Layer 4 of a small transformer language model trained on English Wikipedia (14 layers, counted from 0, width 128).
A neuron adds its activation times its output weights to the MLP's output. To switch it off is to set its activation to zero at one token and run the rest of the model.
A neuron's activation on a vector x is GELU(weights . x), where the dot is the dot product.

Input weights of the MLP neurons that the questions are about. A number n stands for n times 0.001.
n53: 214 -197 -136 -72 305 96 69 -123 -42 277 -101 -60 0 -61 -97 76 109 28 174 42 67 -109 -184 93 146 90 -328 5 62 77 207 240 44 -5 161 109 19 -99 -5 -4 0 66 -143 -82 -84 -146 -5 -261 52 -159 147 41 -210 -253 -122 -239 -314 90 298 -316 107 -237 145 162 152 124 -72 -34 -162 222 -95 27 -266 151 -59 0 -145 -127 197 185 -73 135 -477 -59 47 -129 272 47 201 -113 118 -65 60 -50 363 -55 -100 -30 -293 -14 -5 146 -41 5 90 -233 138 -154 233 185 -214 -128 -54 -71 -174 -96 433 38 116 -23 87 -180 183 -33 5 -74 101 112
n75: 100 199 -21 -80 159 -23 0 -29 -112 38 -69 207 -77 244 -132 18 -88 -228 66 110 -20 155 -258 149 80 -162 98 -98 169 -28 -129 -25 -238 -203 -67 9 122 -12 -93 -15 -115 113 46 170 -203 167 12 -145 -33 -21 -117 -186 -155 -236 -54 60 12 287 4 -164 -9 94 37 -131 41 50 -299 34 86 -204 -80 -96 -158 149 134 23 -25 112 59 113 -142 -36 -87 -235 -17 85 146 -17 30 104 188 94 90 -166 -17 310 -196 109 140 -25 -225 -77 -65 -91 52 82 -108 107 112 -51 34 76 255 -222 182 -43 -181 129 -37 127 -28 -230 64 348 179 -85 -313 259
n78: 305 93 47 0 -226 149 73 -75 132 219 -187 95 164 285 101 132 80 -198 -70 -133 -76 -14 121 44 -30 90 286 20 235 131 -239 -67 -103 -139 24 256 -204 -80 247 -9 -28 57 -48 -148 141 218 -14 -124 42 -177 -24 -69 -299 54 122 39 145 -81 49 79 -315 83 -149 13 14 327 -200 88 19 0 -246 32 -5 32 -253 88 89 -263 -244 -306 -39 -148 75 -59 -19 86 15 9 -73 215 -72 -69 140 242 162 164 -187 -305 -257 -90 -101 -223 41 15 -4 -139 -39 -139 423 257 -13 -9 -68 -38 -75 -288 144 24 -134 -111 18 -118 -231 93 184 455 83 140
n104: 4 8 8 -4 69 -4 -72 16 -101 -138 339 141 99 55 -229 392 -110 -50 -125 -77 -52 118 -56 -37 -92 -64 -31 215 -258 41 273 183 -171 -147 -122 279 51 30 0 -18 -66 133 123 32 40 16 182 -66 125 40 -216 76 -224 -160 -308 -44 132 -60 103 -27 52 -70 -128 -26 149 0 -79 89 146 96 83 -45 96 -80 -93 -137 23 -28 -44 -181 4 -145 172 -34 -98 9 137 177 -65 -195 -41 8 -145 -25 -95 8 -246 102 0 -75 -291 -19 -73 -73 105 159 208 -159 172 24 18 235 124 -95 35 -104 15 -12 -211 158 122 -208 76 -185 204 46 69 43
n109: -152 8 -46 -34 21 -247 -8 181 -359 -30 -127 325 45 -117 -78 -23 122 -33 -273 87 -187 -330 52 12 -126 -23 -173 186 -56 44 13 21 192 103 199 88 47 140 -94 -236 25 -156 85 -304 -111 26 167 0 147 -13 216 4 -121 133 -4 48 -21 125 226 -29 -43 91 130 113 53 170 -26 109 46 -211 343 -109 151 188 -44 51 8 -114 -39 -59 35 140 -8 226 85 134 13 233 53 -105 -40 137 19 -150 132 98 -257 -150 -173 42 150 8 -57 110 -92 -158 211 -17 36 178 245 -85 238 -8 -235 -86 -195 -30 -21 178 -78 17 -198 145 -148 -8 -286 8
n128: 19 -485 -21 178 -228 0 -35 -57 47 157 -5 -264 -111 438 289 -162 208 -446 10 -30 -211 -157 306 -287 105 28 102 -6 83 20 248 -164 -232 -84 318 -337 68 113 231 -48 159 -62 -32 106 102 160 337 175 -31 21 -120 166 -83 163 216 332 -320 65 0 -41 37 261 77 74 5 167 -410 177 -46 -281 -5 -60 -165 -181 86 45 119 145 90 151 128 -25 114 -159 -47 -165 -32 -167 0 -191 -85 10 -28 -71 194 -115 153 -201 136 229 -21 -216 61 184 64 318 -168 56 -128 117 66 -231 -223 31 -67 -32 -97 99 -112 -163 61 -245 -111 36 270 -228 -96 -62
n182: -69 179 114 81 -39 6 136 -370 -280 96 0 -243 -208 -15 148 -5 80 146 359 -357 175 206 -100 47 -208 14 249 145 160 -24 194 -61 -47 30 -30 -188 76 -365 283 -124 138 -15 -243 -51 229 -87 -29 -61 -10 -112 -406 189 -79 -52 -115 -175 154 115 466 197 -26 -15 -134 5 88 -10 -192 -98 39 -378 -10 43 -15 252 -67 60 139 -145 -15 -240 134 19 240 -124 205 -159 -15 -236 275 -149 163 177 108 341 116 106 -41 -89 105 -60 -46 -145 -63 333 -209 49 193 25 -96 164 -190 -179 115 -272 -40 -71 -25 55 -113 29 44 -155 107 -152 -130 151 -74 -277
n183: -151 -155 98 150 11 13 48 46 21 -188 -22 -56 18 189 258 -205 -202 85 99 115 79 -134 47 -125 -41 -86 -208 -45 -50 18 64 93 174 259 -122 -40 -184 61 69 -157 -49 -42 289 39 150 12 11 32 61 108 -160 15 16 116 158 -98 234 105 -297 -116 -290 19 -174 -25 148 249 -54 216 198 31 103 80 -8 -177 -146 229 -151 -91 31 -206 125 25 205 33 0 -147 -160 -15 36 -68 -55 -120 -127 -204 -108 125 119 -24 -28 -126 19 110 100 -24 -14 23 103 -79 61 -51 -110 -92 -44 46 151 175 -67 107 -52 -232 122 23 23 138 -217 -59 -64 113
n241: 187 40 40 74 -79 14 28 -65 -32 204 -24 -290 -231 -24 255 87 89 -63 24 4 -8 -122 -165 -110 -241 -92 91 126 0 206 225 66 -67 111 -178 -51 -65 -65 82 -89 40 -40 -12 -103 -49 62 -141 -208 229 -49 -199 20 -193 -157 187 200 -172 -112 -38 -151 -287 -8 96 69 59 73 -57 167 83 -50 28 140 91 254 -8 -208 -108 151 238 -271 87 58 89 135 122 41 -166 24 -13 241 -147 -16 62 -119 -225 113 164 -156 255 -24 -90 133 24 29 -219 84 -114 -52 -203 179 55 -168 -274 240 -32 49 40 162 71 0 173 -97 91 52 -65 130 -90 -176
n266: -193 23 68 -38 193 154 -81 190 128 -77 -188 -149 -44 57 -162 20 133 -159 64 -15 14 23 72 242 93 -165 -85 147 197 -4 -98 4 -170 -15 149 -231 237 29 73 -14 -240 179 -8 112 -157 -137 202 96 -4 -35 133 18 0 -107 0 -55 57 -87 315 -168 184 101 -143 -43 -30 -310 115 192 280 -31 -130 -186 8 70 90 187 -230 110 147 11 -55 -130 72 -65 149 0 74 -61 -32 -151 -247 -67 14 -92 127 11 11 8 20 8 -247 305 41 -4 -69 26 -111 -67 -65 16 -38 59 7 99 174 -93 0 53 -33 -101 -170 -19 -74 -67 -175 -78 -78 -45
n284: -102 166 167 -22 86 65 -73 269 -84 -120 103 -42 -98 83 217 -199 31 -185 246 125 -163 0 -197 -66 -47 -16 -151 -194 100 161 -140 13 -137 -54 -119 51 258 -109 200 69 17 57 58 -126 120 5 -77 -21 79 63 164 120 37 -240 110 -5 -210 -63 -158 52 -259 226 52 55 -211 22 -62 27 165 86 -128 -4 -136 -324 27 183 -131 -119 332 -97 -173 -423 203 325 115 -190 -41 -13 224 -219 -17 -173 64 -60 160 43 -49 -239 5 40 58 81 -13 -83 -130 -61 -96 -300 42 68 72 -123 -207 -222 -44 -229 -30 256 47 191 69 44 229 243 -40 -43 90 126
n343: 131 98 -56 10 -9 0 294 -170 48 -329 394 -145 -23 -9 66 -234 47 37 -146 37 138 -90 -49 -128 75 21 -351 -213 -53 -36 -85 346 -132 -38 -445 104 200 206 -5 -208 233 61 -139 173 0 53 -18 66 -131 -72 260 9 90 20 -57 -195 -61 -144 249 -190 19 -37 75 90 -55 29 -138 -88 181 251 114 -190 131 46 -107 124 -145 156 -154 -71 -146 54 14 -203 -80 -11 -5 -213 -162 -136 36 185 94 -173 277 -282 -161 -128 263 293 -77 278 -83 10 94 5 226 74 66 -44 -56 -73 0 280 75 -260 358 -132 -14 37 -133 -90 207 79 -165 198 149 -14

Output weights of the MLP neurons that the questions are about. A number n stands for n times 0.0014.
n53: -32 -125 -77 -110 3 -197 -163 -47 -49 60 -79 38 -31 165 -17 161 100 36 -192 -23 192 -42 52 -124 -83 -4 -3 -124 -173 4 -7 -207 -146 -286 -81 140 -59 82 -24 112 133 193 225 -154 95 35 -34 319 -84 107 89 -93 37 -79 179 25 34 -67 -102 195 95 0 -231 -67 -59 113 -132 -27 111 -116 115 -38 183 -99 0 -161 24 -26 87 -28 -45 -3 97 310 18 -16 3 62 -90 -25 -94 -138 -79 -42 152 188 7 58 -94 -64 59 132 -139 93 64 107 -143 111 64 -56 -94 -88 -43 -106 -102 -144 193 183 210 116 -203 152 -27 -60 61 95 17 87
n75: 315 -73 -62 -84 79 233 -64 80 -93 -36 -168 123 12 -62 35 -42 12 -14 -21 -117 7 0 -76 -196 91 -50 129 -35 50 105 105 98 -142 -133 -55 41 36 6 -150 -153 34 -3 131 49 -68 105 -183 -57 6 -230 101 79 -6 -18 9 79 39 -25 -84 21 51 11 27 -189 -242 -218 -86 141 -6 96 -148 0 143 52 86 65 -68 175 141 -153 -23 -169 21 68 72 62 34 118 133 -126 111 -172 6 -53 -27 80 -48 161 150 15 -12 55 50 24 -91 -44 9 -89 -109 -96 163 149 213 -30 32 -6 -91 95 -78 58 -26 -88 110 47 -85 -98 52 7
n78: 191 167 32 48 -336 72 -4 -58 -165 65 -89 113 -127 25 158 -125 -44 46 111 -18 64 -52 219 -51 -121 117 136 -168 -217 12 -32 -16 168 0 32 139 -79 74 152 66 -202 -114 200 -10 -125 199 -99 14 -14 -15 91 178 -82 51 -84 23 -95 -71 -132 0 -7 -3 -66 46 4 -204 14 4 216 -16 92 90 125 201 -63 -67 -11 18 67 167 -259 44 -61 -115 -80 -8 212 163 -3 124 -38 -166 -11 -34 -15 -41 -47 0 -8 -101 -15 -137 61 -206 4 60 52 238 72 156 -72 105 -141 137 113 -338 -162 -32 103 -132 357 -310 -29 -7 3 -102 -200 64
n104: -157 106 -118 -191 -88 -107 78 -78 -7 47 28 -87 33 59 180 17 -50 -103 -4 184 70 -13 -44 30 108 -114 101 -321 165 -245 -26 -94 -98 48 129 -98 155 -109 -54 -91 202 0 37 19 93 161 -90 -26 39 -42 -102 -85 157 -158 181 39 73 -17 -3 -264 10 25 -71 -16 -114 55 195 -241 88 57 -213 48 -74 -23 -70 55 53 -45 -20 -61 33 81 -13 125 174 27 -31 -155 123 0 -107 26 16 55 -58 143 136 -178 32 -40 148 173 276 47 -31 -98 -143 17 107 44 188 -60 -226 -52 19 265 13 -7 104 -167 81 78 -15 92 -91 -53 -125 -59
n109: -14 -35 13 119 113 -284 94 -148 127 76 18 -10 37 67 47 79 -85 -72 282 0 -209 -39 -45 239 -31 -154 -13 -87 179 153 -40 34 31 131 -27 27 114 -52 217 -28 -174 89 -17 88 -69 -220 -17 -64 3 135 -37 -195 -7 58 14 -227 261 118 -39 140 -44 -6 -24 -47 -75 -67 101 -204 -59 33 57 115 -144 -7 -72 -3 134 30 104 10 -49 -15 -50 -197 -71 -93 69 -105 -42 118 22 -97 -232 -11 -52 -66 101 -224 177 37 -140 96 181 -31 -18 -88 -253 -135 183 60 33 192 -180 8 -26 -106 -134 52 252 202 -37 -79 8 -134 138 -13 -41 217
n128: 178 -170 -120 175 43 -6 -138 69 -22 166 -21 -158 36 -108 -24 8 -171 -183 43 271 -267 -4 86 16 12 117 -79 -76 -352 160 12 132 123 206 -25 -127 -105 23 -37 -33 166 122 -103 23 4 125 16 20 -60 98 185 -107 -24 -114 102 73 -12 100 67 85 -161 -187 111 24 -86 -29 0 292 -214 -203 -13 58 294 90 105 -161 -68 306 -74 399 40 -24 155 -156 13 -167 50 -159 416 -4 111 -112 -12 -377 -29 -78 56 -60 -34 193 143 123 25 126 -93 209 -8 -149 236 -35 16 32 -84 -72 -187 -122 -12 -9 -182 39 -147 -82 -171 26 15 -98 -62 -58
n182: -114 98 288 45 -102 -131 -219 -36 -66 0 -119 4 -33 44 -225 -57 -128 94 31 131 8 100 -145 -60 -19 23 -55 59 214 93 -124 76 -282 -97 -62 -121 230 29 -30 24 211 -4 84 -133 -24 -127 -19 -82 -48 -114 171 29 129 155 87 -338 -183 138 -12 -83 52 4 80 26 98 -62 -30 38 -114 -8 -8 150 -106 254 86 -69 -52 -185 183 -49 261 45 158 44 62 167 96 27 219 -138 120 85 -94 -112 0 -191 -7 4 -155 -164 42 53 -196 4 27 -45 -309 -34 -12 123 26 -238 98 -178 123 -181 53 188 66 319 251 110 -124 0 -106 59 118 -91
n183: -80 19 -111 -143 125 -460 -57 152 -62 62 -95 -57 59 -258 -16 10 154 -83 23 -48 -245 -29 -54 -97 -10 31 84 -157 -44 -135 -10 11 -179 -326 44 10 82 115 -61 39 85 -84 -118 -105 -28 -68 20 -105 -157 80 -97 -100 82 17 20 -96 -206 -167 110 153 198 248 165 36 -20 69 0 -30 0 -74 -45 143 131 19 48 -41 -66 145 179 57 -18 -20 -36 199 169 160 125 -6 13 61 -63 56 19 206 7 61 -215 -113 123 -33 74 -67 66 67 193 122 -3 30 21 -11 161 122 256 26 35 -20 -7 -120 7 159 -208 -47 -106 73 -81 43 77 -7
n241: 107 -52 -141 184 90 104 23 -106 -242 49 20 -53 -68 -95 46 16 19 -111 -141 -72 -252 -187 9 3 13 208 39 67 -78 122 24 73 38 75 65 -209 3 33 -98 48 86 -27 -116 3 273 179 16 62 -161 13 -162 -121 180 -12 -34 -101 93 -45 -67 121 -22 -38 -122 -88 38 -58 -67 134 -148 56 -81 -3 -22 -99 71 10 -43 78 -142 -57 -127 78 -101 92 -16 242 266 -85 64 105 100 24 -200 -96 -38 98 -123 81 66 6 103 35 127 -34 -171 63 57 -51 90 3 138 89 249 0 60 -87 -53 85 0 -10 -177 100 -185 -137 -67 -55 57 27
n266: -245 -36 -16 -75 -14 208 128 173 168 -142 124 -111 -142 -29 -19 56 144 25 19 69 36 0 99 59 43 -70 22 10 -154 -110 -82 -149 212 172 -188 73 -60 269 -142 130 240 57 36 -146 -59 -10 104 -84 73 -58 56 -82 13 85 3 91 39 -43 80 143 -23 -37 194 -96 62 -286 -6 -65 179 163 136 -47 -23 0 -40 186 174 -16 109 30 58 -107 -16 -70 101 89 3 30 -21 10 95 -19 13 -61 -115 116 71 -174 -38 -197 62 76 99 -20 -37 -15 -56 -60 -91 -306 -45 -107 88 -86 19 -33 -69 171 122 -138 -103 -63 -130 -135 -199 -142 36 -143
n284: 0 -79 -26 -311 -3 -45 49 -3 -54 18 172 -238 29 80 -115 -26 -49 255 114 234 183 16 172 -72 141 -188 -96 -176 -136 -11 137 29 -246 6 -37 -13 -39 44 -63 -107 170 137 69 72 -80 20 59 -58 -61 -113 -209 -6 -16 13 -265 144 169 23 -20 26 -84 -139 125 -93 181 -17 45 -228 -3 73 116 -37 -132 6 3 167 19 -41 -86 126 29 -34 -61 -29 -7 90 -7 27 -114 181 185 -48 -60 -64 10 189 -3 -70 28 58 168 26 -14 -164 37 57 -143 146 -41 -7 -132 -45 44 -58 82 -161 95 -100 -71 31 -47 162 -52 60 123 88 135 -111
n343: -59 85 167 174 -36 -178 -120 -44 -46 147 -163 -23 -240 22 -111 45 -27 -25 123 110 -46 144 -65 -23 0 4 402 -115 33 21 88 -123 263 -109 30 111 -90 -40 -188 123 39 -121 8 -43 65 16 -26 -67 -15 4 4 77 -74 46 -129 105 139 -15 -121 129 -45 21 27 48 160 -51 149 -53 104 -377 -28 239 -61 -102 43 -173 105 73 -280 -191 58 -146 52 -11 -67 65 200 206 121 240 14 -279 -7 191 -107 73 105 60 12 -254 118 84 79 91 -27 0 -81 -192 -39 -132 164 124 16 -129 -124 152 -213 -87 -51 -193 -17 -34 -147 163 160 -210 145 -96

Each question names a token from some text and the token that comes next. It shows the vector x that enters the MLP there. A number n stands for n times 0.0076.

Then comes g, the gradient of the next token's log-probability with respect to the MLP's output, scaled to length 1. A neuron's effect is roughly proportional to its activation times (output weights . g). A number n stands for n times 0.0007.

" Bob", then " Hall"
x: 4 34 -25 10 -67 -168 39 -59 16 -36 29 -101 204 -10 -7 179 -206 -51 -89 80 122 108 267 148 -26 -25 -18 -295 15 -321 -28 36 4 -163 60 118 -108 102 -102 180 -273 365 35 -139 -21 -21 -102 -109 -28 -146 -14 4 79 112 -146 -262 8 49 13 62 351 -81 -24 -120 -211 -276 55 76 -14 238 -94 271 2 117 99 102 132 211 -119 -107 -110 32 -38 53 138 59 -19 30 42 -110 43 82 48 -122 -144 -51 76 -275 43 -112 135 -15 178 39 -73 37 -128 279 10 -253 -61 101 33 32 45 -44 49 66 -8 -82 69 27 -124 86 140 -155 56 -82
g: -184 -255 -109 36 3 11 -7 -40 -3 235 12 147 187 65 -125 -54 -39 -196 163 -161 130 -25 -6 190 184 141 -26 241 -92 -104 61 12 -228 -154 -261 142 112 -124 -61 -190 -97 132 49 16 102 95 165 16 -185 -1 -21 146 -101 -30 91 -117 -65 -138 -54 -71 -220 28 36 -24 171 24 -44 68 122 -110 108 104 -50 -246 -97 120 -131 -71 37 -114 59 86 -28 220 52 125 -311 -15 344 -135 130 26 -173 0 -4 -195 -93 6 -183 88 -68 -36 -14 -28 -17 -134 145 68 -37 171 -184 -53 95 317 173 -18 -49 49 176 6 -71 -84 77 -85 175 137 -46 60
Which neuron, switched off, raises the next token's probability most? n266

" September", then " 7"
x: -53 191 124 121 -104 -171 -75 -200 25 -7 169 37 -13 -102 -114 82 -181 46 2 221 156 -43 81 220 36 -58 -102 36 -63 -123 -6 -22 -20 -197 -53 -80 -26 7 -22 125 58 172 -20 -212 90 -107 -31 -256 -13 -47 -196 13 62 110 -301 -4 -35 29 -31 101 280 23 -14 46 -40 0 99 -86 48 294 -254 63 52 199 18 67 17 404 -160 99 64 0 -225 115 127 40 -187 -15 -69 36 -98 118 -65 104 -64 -55 52 -200 -93 -178 185 53 -23 105 -105 24 -36 32 463 -100 -24 70 -84 -46 121 -200 -51 79 42 12 12 -14 75 -131 -11 -60 155 -146
g: 47 75 97 189 9 60 -5 -84 -58 -49 -25 -183 -287 -277 15 -167 -94 -2 -24 56 198 -64 258 50 -97 -152 71 -15 104 32 70 -45 41 -104 -56 242 -45 124 71 -15 71 -35 42 192 70 238 -179 121 104 -248 -76 -325 82 -16 272 -150 57 42 -198 -35 -12 69 84 31 -69 32 52 -2 88 -95 -163 96 80 -52 6 13 -85 -71 46 200 -51 172 44 9 253 95 118 -104 116 -27 -287 7 46 -28 -263 118 -5 -33 -70 174 -391 117 25 -198 -19 -153 73 187 152 -193 15 -124 -50 92 139 11 58 -98 12 73 39 -85 -56 101 -130 -135 -138 159
Which neuron, switched off, lowers the next token's probability most? n104

"ung", then "bi"
x: -91 -130 155 131 -113 -86 137 -18 65 -60 18 -4 -11 102 63 -52 -259 -153 -38 79 1 108 314 -28 118 -77 124 55 -85 -289 180 -83 -119 40 -252 94 -45 -7 -181 142 23 0 123 -244 47 59 -71 -183 -155 -41 16 1 167 220 -75 -95 -105 57 27 -89 74 -268 -114 -49 111 -165 -41 -31 -43 136 -112 84 206 202 70 6 137 116 -67 136 -38 78 13 156 202 392 82 259 -143 -111 75 -58 -215 -165 -112 -117 158 -92 -34 -159 186 -82 96 13 16 235 84 1 340 -177 93 -59 -152 -55 34 -115 -127 -3 38 -168 9 106 64 -128 -15 -77 102 -43
g: 66 -71 -3 -148 38 120 67 237 -192 -112 -110 -98 87 114 33 177 50 -118 -192 200 -50 139 -18 208 -195 -18 35 -92 109 -188 -148 -50 45 -51 271 138 -251 145 41 -69 -50 21 -6 -87 -133 -164 137 -127 -28 -99 41 12 -146 -208 7 -131 116 168 58 83 65 -38 -30 -197 -396 147 106 115 179 136 44 -40 -12 187 33 -100 -61 -9 159 -61 -72 4 51 101 -235 90 -12 107 108 93 -78 125 229 184 -183 99 4 -31 -37 182 -22 66 25 130 -118 -1 -126 2 -185 -296 107 -84 109 -172 96 120 41 73 -102 -298 -50 -6 88 132 -11 -169 19 71
Which neuron, switched off, lowers the next token's probability most? n104

"°", then " |"
x: 55 13 93 209 -50 -220 17 -148 213 21 36 17 208 -120 -42 -174 -204 -68 -157 56 128 63 249 123 61 -130 10 -65 181 -35 -12 256 -121 -220 61 -76 17 -55 -304 190 -73 120 207 37 97 16 7 -255 115 2 61 53 89 170 -179 -199 -48 13 84 5 8 39 231 -68 -115 42 -64 -121 -86 31 -17 145 67 7 56 112 -103 116 47 186 -187 96 -41 -12 177 4 -113 11 -123 81 -121 -60 -70 -71 -96 -100 144 -208 -25 -233 275 -134 156 -17 -126 -56 -54 6 12 -80 37 -125 -163 -96 109 -85 -52 122 213 -96 128 -44 60 30 84 -70 179 -81
g: -72 -126 77 -176 -197 65 132 -103 -5 -61 102 96 113 61 78 -226 -122 98 -198 16 146 -5 126 -63 52 14 -96 -196 78 -7 -86 138 233 45 -28 -144 -77 53 -75 -192 -225 -67 -384 84 -29 211 -153 -195 16 -100 187 -8 -18 -79 54 -39 -108 -196 -99 -38 16 23 129 -187 203 -133 102 -14 34 2 -76 -254 -24 264 106 117 7 67 46 -52 7 -88 53 44 19 46 -2 130 10 24 147 7 60 160 129 37 140 152 17 37 -21 -33 196 -9 -117 104 36 130 142 -27 84 -5 -366 15 154 252 -64 -78 123 -56 -144 -272 366 51 -40 -72 9 -147
Which neuron, switched off, raises the next token's probability most? n53

" super", then "con"
x: -214 9 51 24 -74 -97 -62 12 -205 -182 87 17 146 6 11 55 -212 -29 42 138 1 187 125 214 -125 73 142 17 119 -48 -160 110 -110 -243 -81 6 -125 -84 -105 245 86 239 286 -157 -89 0 -37 -61 -2 -39 -69 48 351 179 48 -179 -4 105 119 36 91 -56 182 -192 -102 -155 16 -74 103 -12 -81 97 123 301 28 134 14 126 -123 44 213 -89 -4 17 149 -26 -61 -53 104 204 -83 -46 -78 158 -16 47 28 -170 14 -105 173 -72 39 23 -115 -1 -84 -130 -111 -216 135 44 -47 -158 114 -85 -7 121 167 -210 -46 -49 -42 -144 31 -224 -21 -308
g: 56 310 196 -65 -54 45 97 67 5 -177 -103 -55 -128 -113 91 -189 -47 -30 208 7 -50 17 -64 -162 -163 -307 -150 -27 -107 -72 25 -65 42 156 62 70 -153 -130 223 -174 -181 75 41 79 -44 131 9 -62 166 -117 -65 27 -146 212 21 -100 -207 92 -4 78 -22 -26 -90 116 48 -83 211 26 58 65 -65 -84 -200 -64 -57 -128 -12 -157 10 -221 -81 91 -127 -62 4 -26 40 34 65 34 69 207 228 264 125 -164 -138 125 86 -223 -44 126 -87 72 -110 210 -23 63 -3 -53 135 -157 51 160 141 -89 124 -80 148 224 95 206 108 -109 -74 316 -84 -236
Which neuron, switched off, raises the next token's probability most? n266

" Ge", then "e"
x: -29 -27 148 36 -121 -181 -112 -228 -128 27 49 27 186 -51 63 108 -270 33 -43 111 -56 86 43 356 -14 25 104 -117 95 -377 62 41 -134 36 -100 -40 -206 -32 25 110 -67 72 98 -69 107 -128 23 -85 87 -209 -164 49 -44 12 -82 -61 -75 40 33 -1 147 -236 -13 9 -86 -108 69 -103 1 126 -233 137 38 377 161 -28 -71 97 52 190 -83 31 -135 225 148 266 -42 190 -62 143 108 -10 -102 -65 -147 121 286 38 -80 1 84 -40 58 86 -37 -32 -169 91 57 -325 54 71 13 -58 7 -100 9 139 47 -223 29 59 4 39 44 -102 -24 -45
g: -190 89 -84 152 -127 -6 -180 -78 42 -66 -29 113 88 39 -47 -186 143 -160 91 -46 -53 -9 44 -42 -35 -159 80 -151 -157 -173 83 -98 -98 64 -167 0 234 227 169 92 -6 -18 -42 94 -251 -12 -286 -9 34 30 -222 -169 133 138 10 93 -5 142 32 62 232 -205 -106 86 76 -130 26 -130 -157 40 -75 -123 196 -47 52 -109 15 -91 83 13 -201 237 -253 -42 149 220 77 4 90 66 -21 -156 6 133 21 -227 -107 -160 166 82 41 -185 208 119 379 35 22 50 -16 70 -48 80 29 24 -107 -80 20 115 114 53 30 292 -132 127 -166 -101 21 117
Which neuron, switched off, raises the next token's probability most? n75

" fer", then "rou"
x: -26 32 223 -62 -119 -92 -19 -110 -56 -15 -75 171 208 -37 64 136 -214 -68 -107 192 -109 13 88 156 -20 -36 2 -32 94 -135 -172 87 71 -110 28 88 -186 66 -90 262 90 169 140 -122 -136 49 -85 -46 71 -46 68 -52 148 145 73 -66 -73 114 -26 122 275 -67 28 -92 -11 -234 -169 103 118 83 -199 24 107 364 210 -136 -36 217 -197 169 -24 -92 -78 -16 82 116 -54 -47 -7 108 -37 -163 -35 -69 -169 32 180 -268 17 -176 176 48 -60 -142 98 88 -323 4 -132 -259 211 49 25 -186 50 -7 24 -82 116 -176 54 180 -148 75 97 -73 20 -145
g: -65 -38 -132 16 -60 -19 -67 169 42 90 -58 -223 139 -65 210 123 -62 -146 115 157 -28 13 33 -32 -13 -151 64 32 280 22 -258 -281 135 -20 -14 -230 23 98 64 99 -10 16 -29 100 63 -60 251 259 -168 -53 -104 51 -16 -10 71 116 17 -219 19 40 -60 45 -169 38 179 43 37 138 -13 -135 98 -73 117 -152 104 121 -91 -189 -6 364 -80 116 -131 22 224 52 -108 -79 -67 -275 121 36 -83 -365 -62 14 298 -86 92 205 -151 140 54 -198 150 29 -13 24 41 37 -306 70 52 -34 -19 -164 -46 47 30 -16 -101 52 110 -38 -88 -74 -121 -8
Which neuron, switched off, raises the next token's probability most? n75

"0", then " h"
x: -17 13 -40 214 -62 -206 -21 -13 32 -91 60 126 213 -28 55 -17 -159 10 -64 123 125 30 135 268 22 -180 61 -60 20 -101 58 211 23 -129 60 -159 -145 -172 -31 131 -124 154 8 -156 111 19 -281 -58 48 -18 161 -91 201 55 -83 -129 -173 -175 25 56 26 -205 137 59 7 -37 -136 -111 -154 159 -83 180 37 245 -173 139 41 39 67 219 100 53 -166 65 126 163 102 60 -103 251 -97 -120 -203 -185 -75 55 13 -51 -91 -71 280 -83 -7 41 -69 236 -16 41 -21 6 12 -45 -173 -91 98 -83 87 32 66 66 -185 10 -73 55 14 -12 140 -179
g: -5 -132 42 -60 -31 -134 64 47 -196 58 -141 -28 77 144 -5 -38 -102 -54 -347 -44 68 -47 -20 -306 -17 103 129 -94 -169 -93 -194 7 125 -172 -11 41 -74 155 -196 237 107 86 158 -52 -130 202 -193 -90 -238 248 202 -71 2 -66 80 -118 -122 -20 -97 -79 77 124 -108 15 -8 -13 71 26 -130 -52 57 3 -151 22 -79 -141 -201 90 -43 74 186 123 172 -19 283 176 19 6 195 -43 247 -114 111 192 -42 -125 -4 -34 61 16 -11 -90 -40 182 -248 -144 -95 113 -29 194 -72 -33 -13 110 -3 49 69 174 135 -3 -178 27 98 -35 284 -137 263 -5
Which neuron, switched off, lowers the next token's probability most? n53

"N", then "i"
x: 19 -38 86 -50 53 -197 121 -111 279 -45 117 89 164 -83 73 -63 -152 2 -99 176 116 14 298 73 11 39 67 -154 24 -64 77 39 -156 -153 -14 -281 -208 114 -139 296 -73 73 56 -165 150 165 -202 -77 26 -105 61 1 98 203 -69 -130 -131 -43 -46 33 37 54 60 33 12 -254 34 16 -295 268 -78 268 84 220 10 161 -84 72 -168 133 -15 188 -148 104 -41 245 85 -40 -140 -40 -56 -86 -86 -34 -160 -109 59 173 -55 -168 128 4 35 -60 -74 61 -166 145 12 -242 193 -4 -130 -48 82 -100 -59 91 -35 -108 -8 -55 -35 14 198 -46 -41 -70
g: -132 5 -33 37 -17 55 68 -90 -2 30 -104 226 72 60 41 -118 -138 -150 -94 21 -21 215 -42 -77 -34 14 -24 194 -99 -118 179 -172 -63 148 -151 130 -78 -93 225 175 95 -260 -206 127 40 -87 -132 55 5 -19 -192 286 -92 43 96 -76 -189 168 149 103 -21 -131 -161 -219 -33 -244 -81 39 39 25 -222 125 51 28 -29 -73 70 -57 -23 33 -28 -121 -317 -28 53 302 83 139 21 133 32 -35 -38 112 -18 56 178 16 229 -111 81 42 204 -4 330 51 17 91 -37 -171 -123 197 83 -109 -104 85 61 71 31 -195 -26 -112 -294 31 12 -156 22 193
Which neuron, switched off, raises the next token's probability most? n343

" second", then " speed"
x: -183 -88 -22 58 -18 -191 -67 -230 40 -76 12 -18 162 -11 82 38 -65 0 35 154 110 93 257 95 58 -190 -4 17 151 50 -71 88 -67 -1 26 -163 -197 -173 -59 200 47 90 23 -196 64 -50 -180 -16 167 -144 -46 200 268 -71 -3 -84 -62 -53 -13 100 138 -113 92 55 -2 -156 33 -36 61 -32 -141 123 60 239 9 127 -37 -41 -194 31 40 6 6 79 296 142 -137 44 -150 196 57 40 4 -198 -25 -237 205 -119 24 -59 192 -56 76 -46 -68 -44 19 118 36 -18 181 131 -256 -133 72 15 -44 55 117 -14 21 56 -9 60 61 -278 26 -307
g: 94 273 -182 -2 104 19 69 69 -390 51 -101 258 26 -138 134 190 45 73 -23 40 -62 -98 88 -56 -61 44 55 110 67 -101 230 58 -124 -12 163 120 18 97 -223 211 119 25 -50 -119 -98 102 -144 47 42 125 -143 -16 61 134 70 34 -116 -32 -263 -6 24 43 -101 -42 5 -180 -37 29 120 -72 190 -108 153 -324 149 237 36 28 -4 -12 -49 116 -199 58 -76 -4 -161 99 36 117 -132 -253 -108 106 46 -75 -58 -161 -57 -91 12 -101 125 77 -55 78 -159 -224 83 -45 73 -8 126 203 292 -109 -44 41 -67 -157 150 -176 -31 -144 225 -94 -71 -188
Which neuron, switched off, lowers the next token's probability most? n241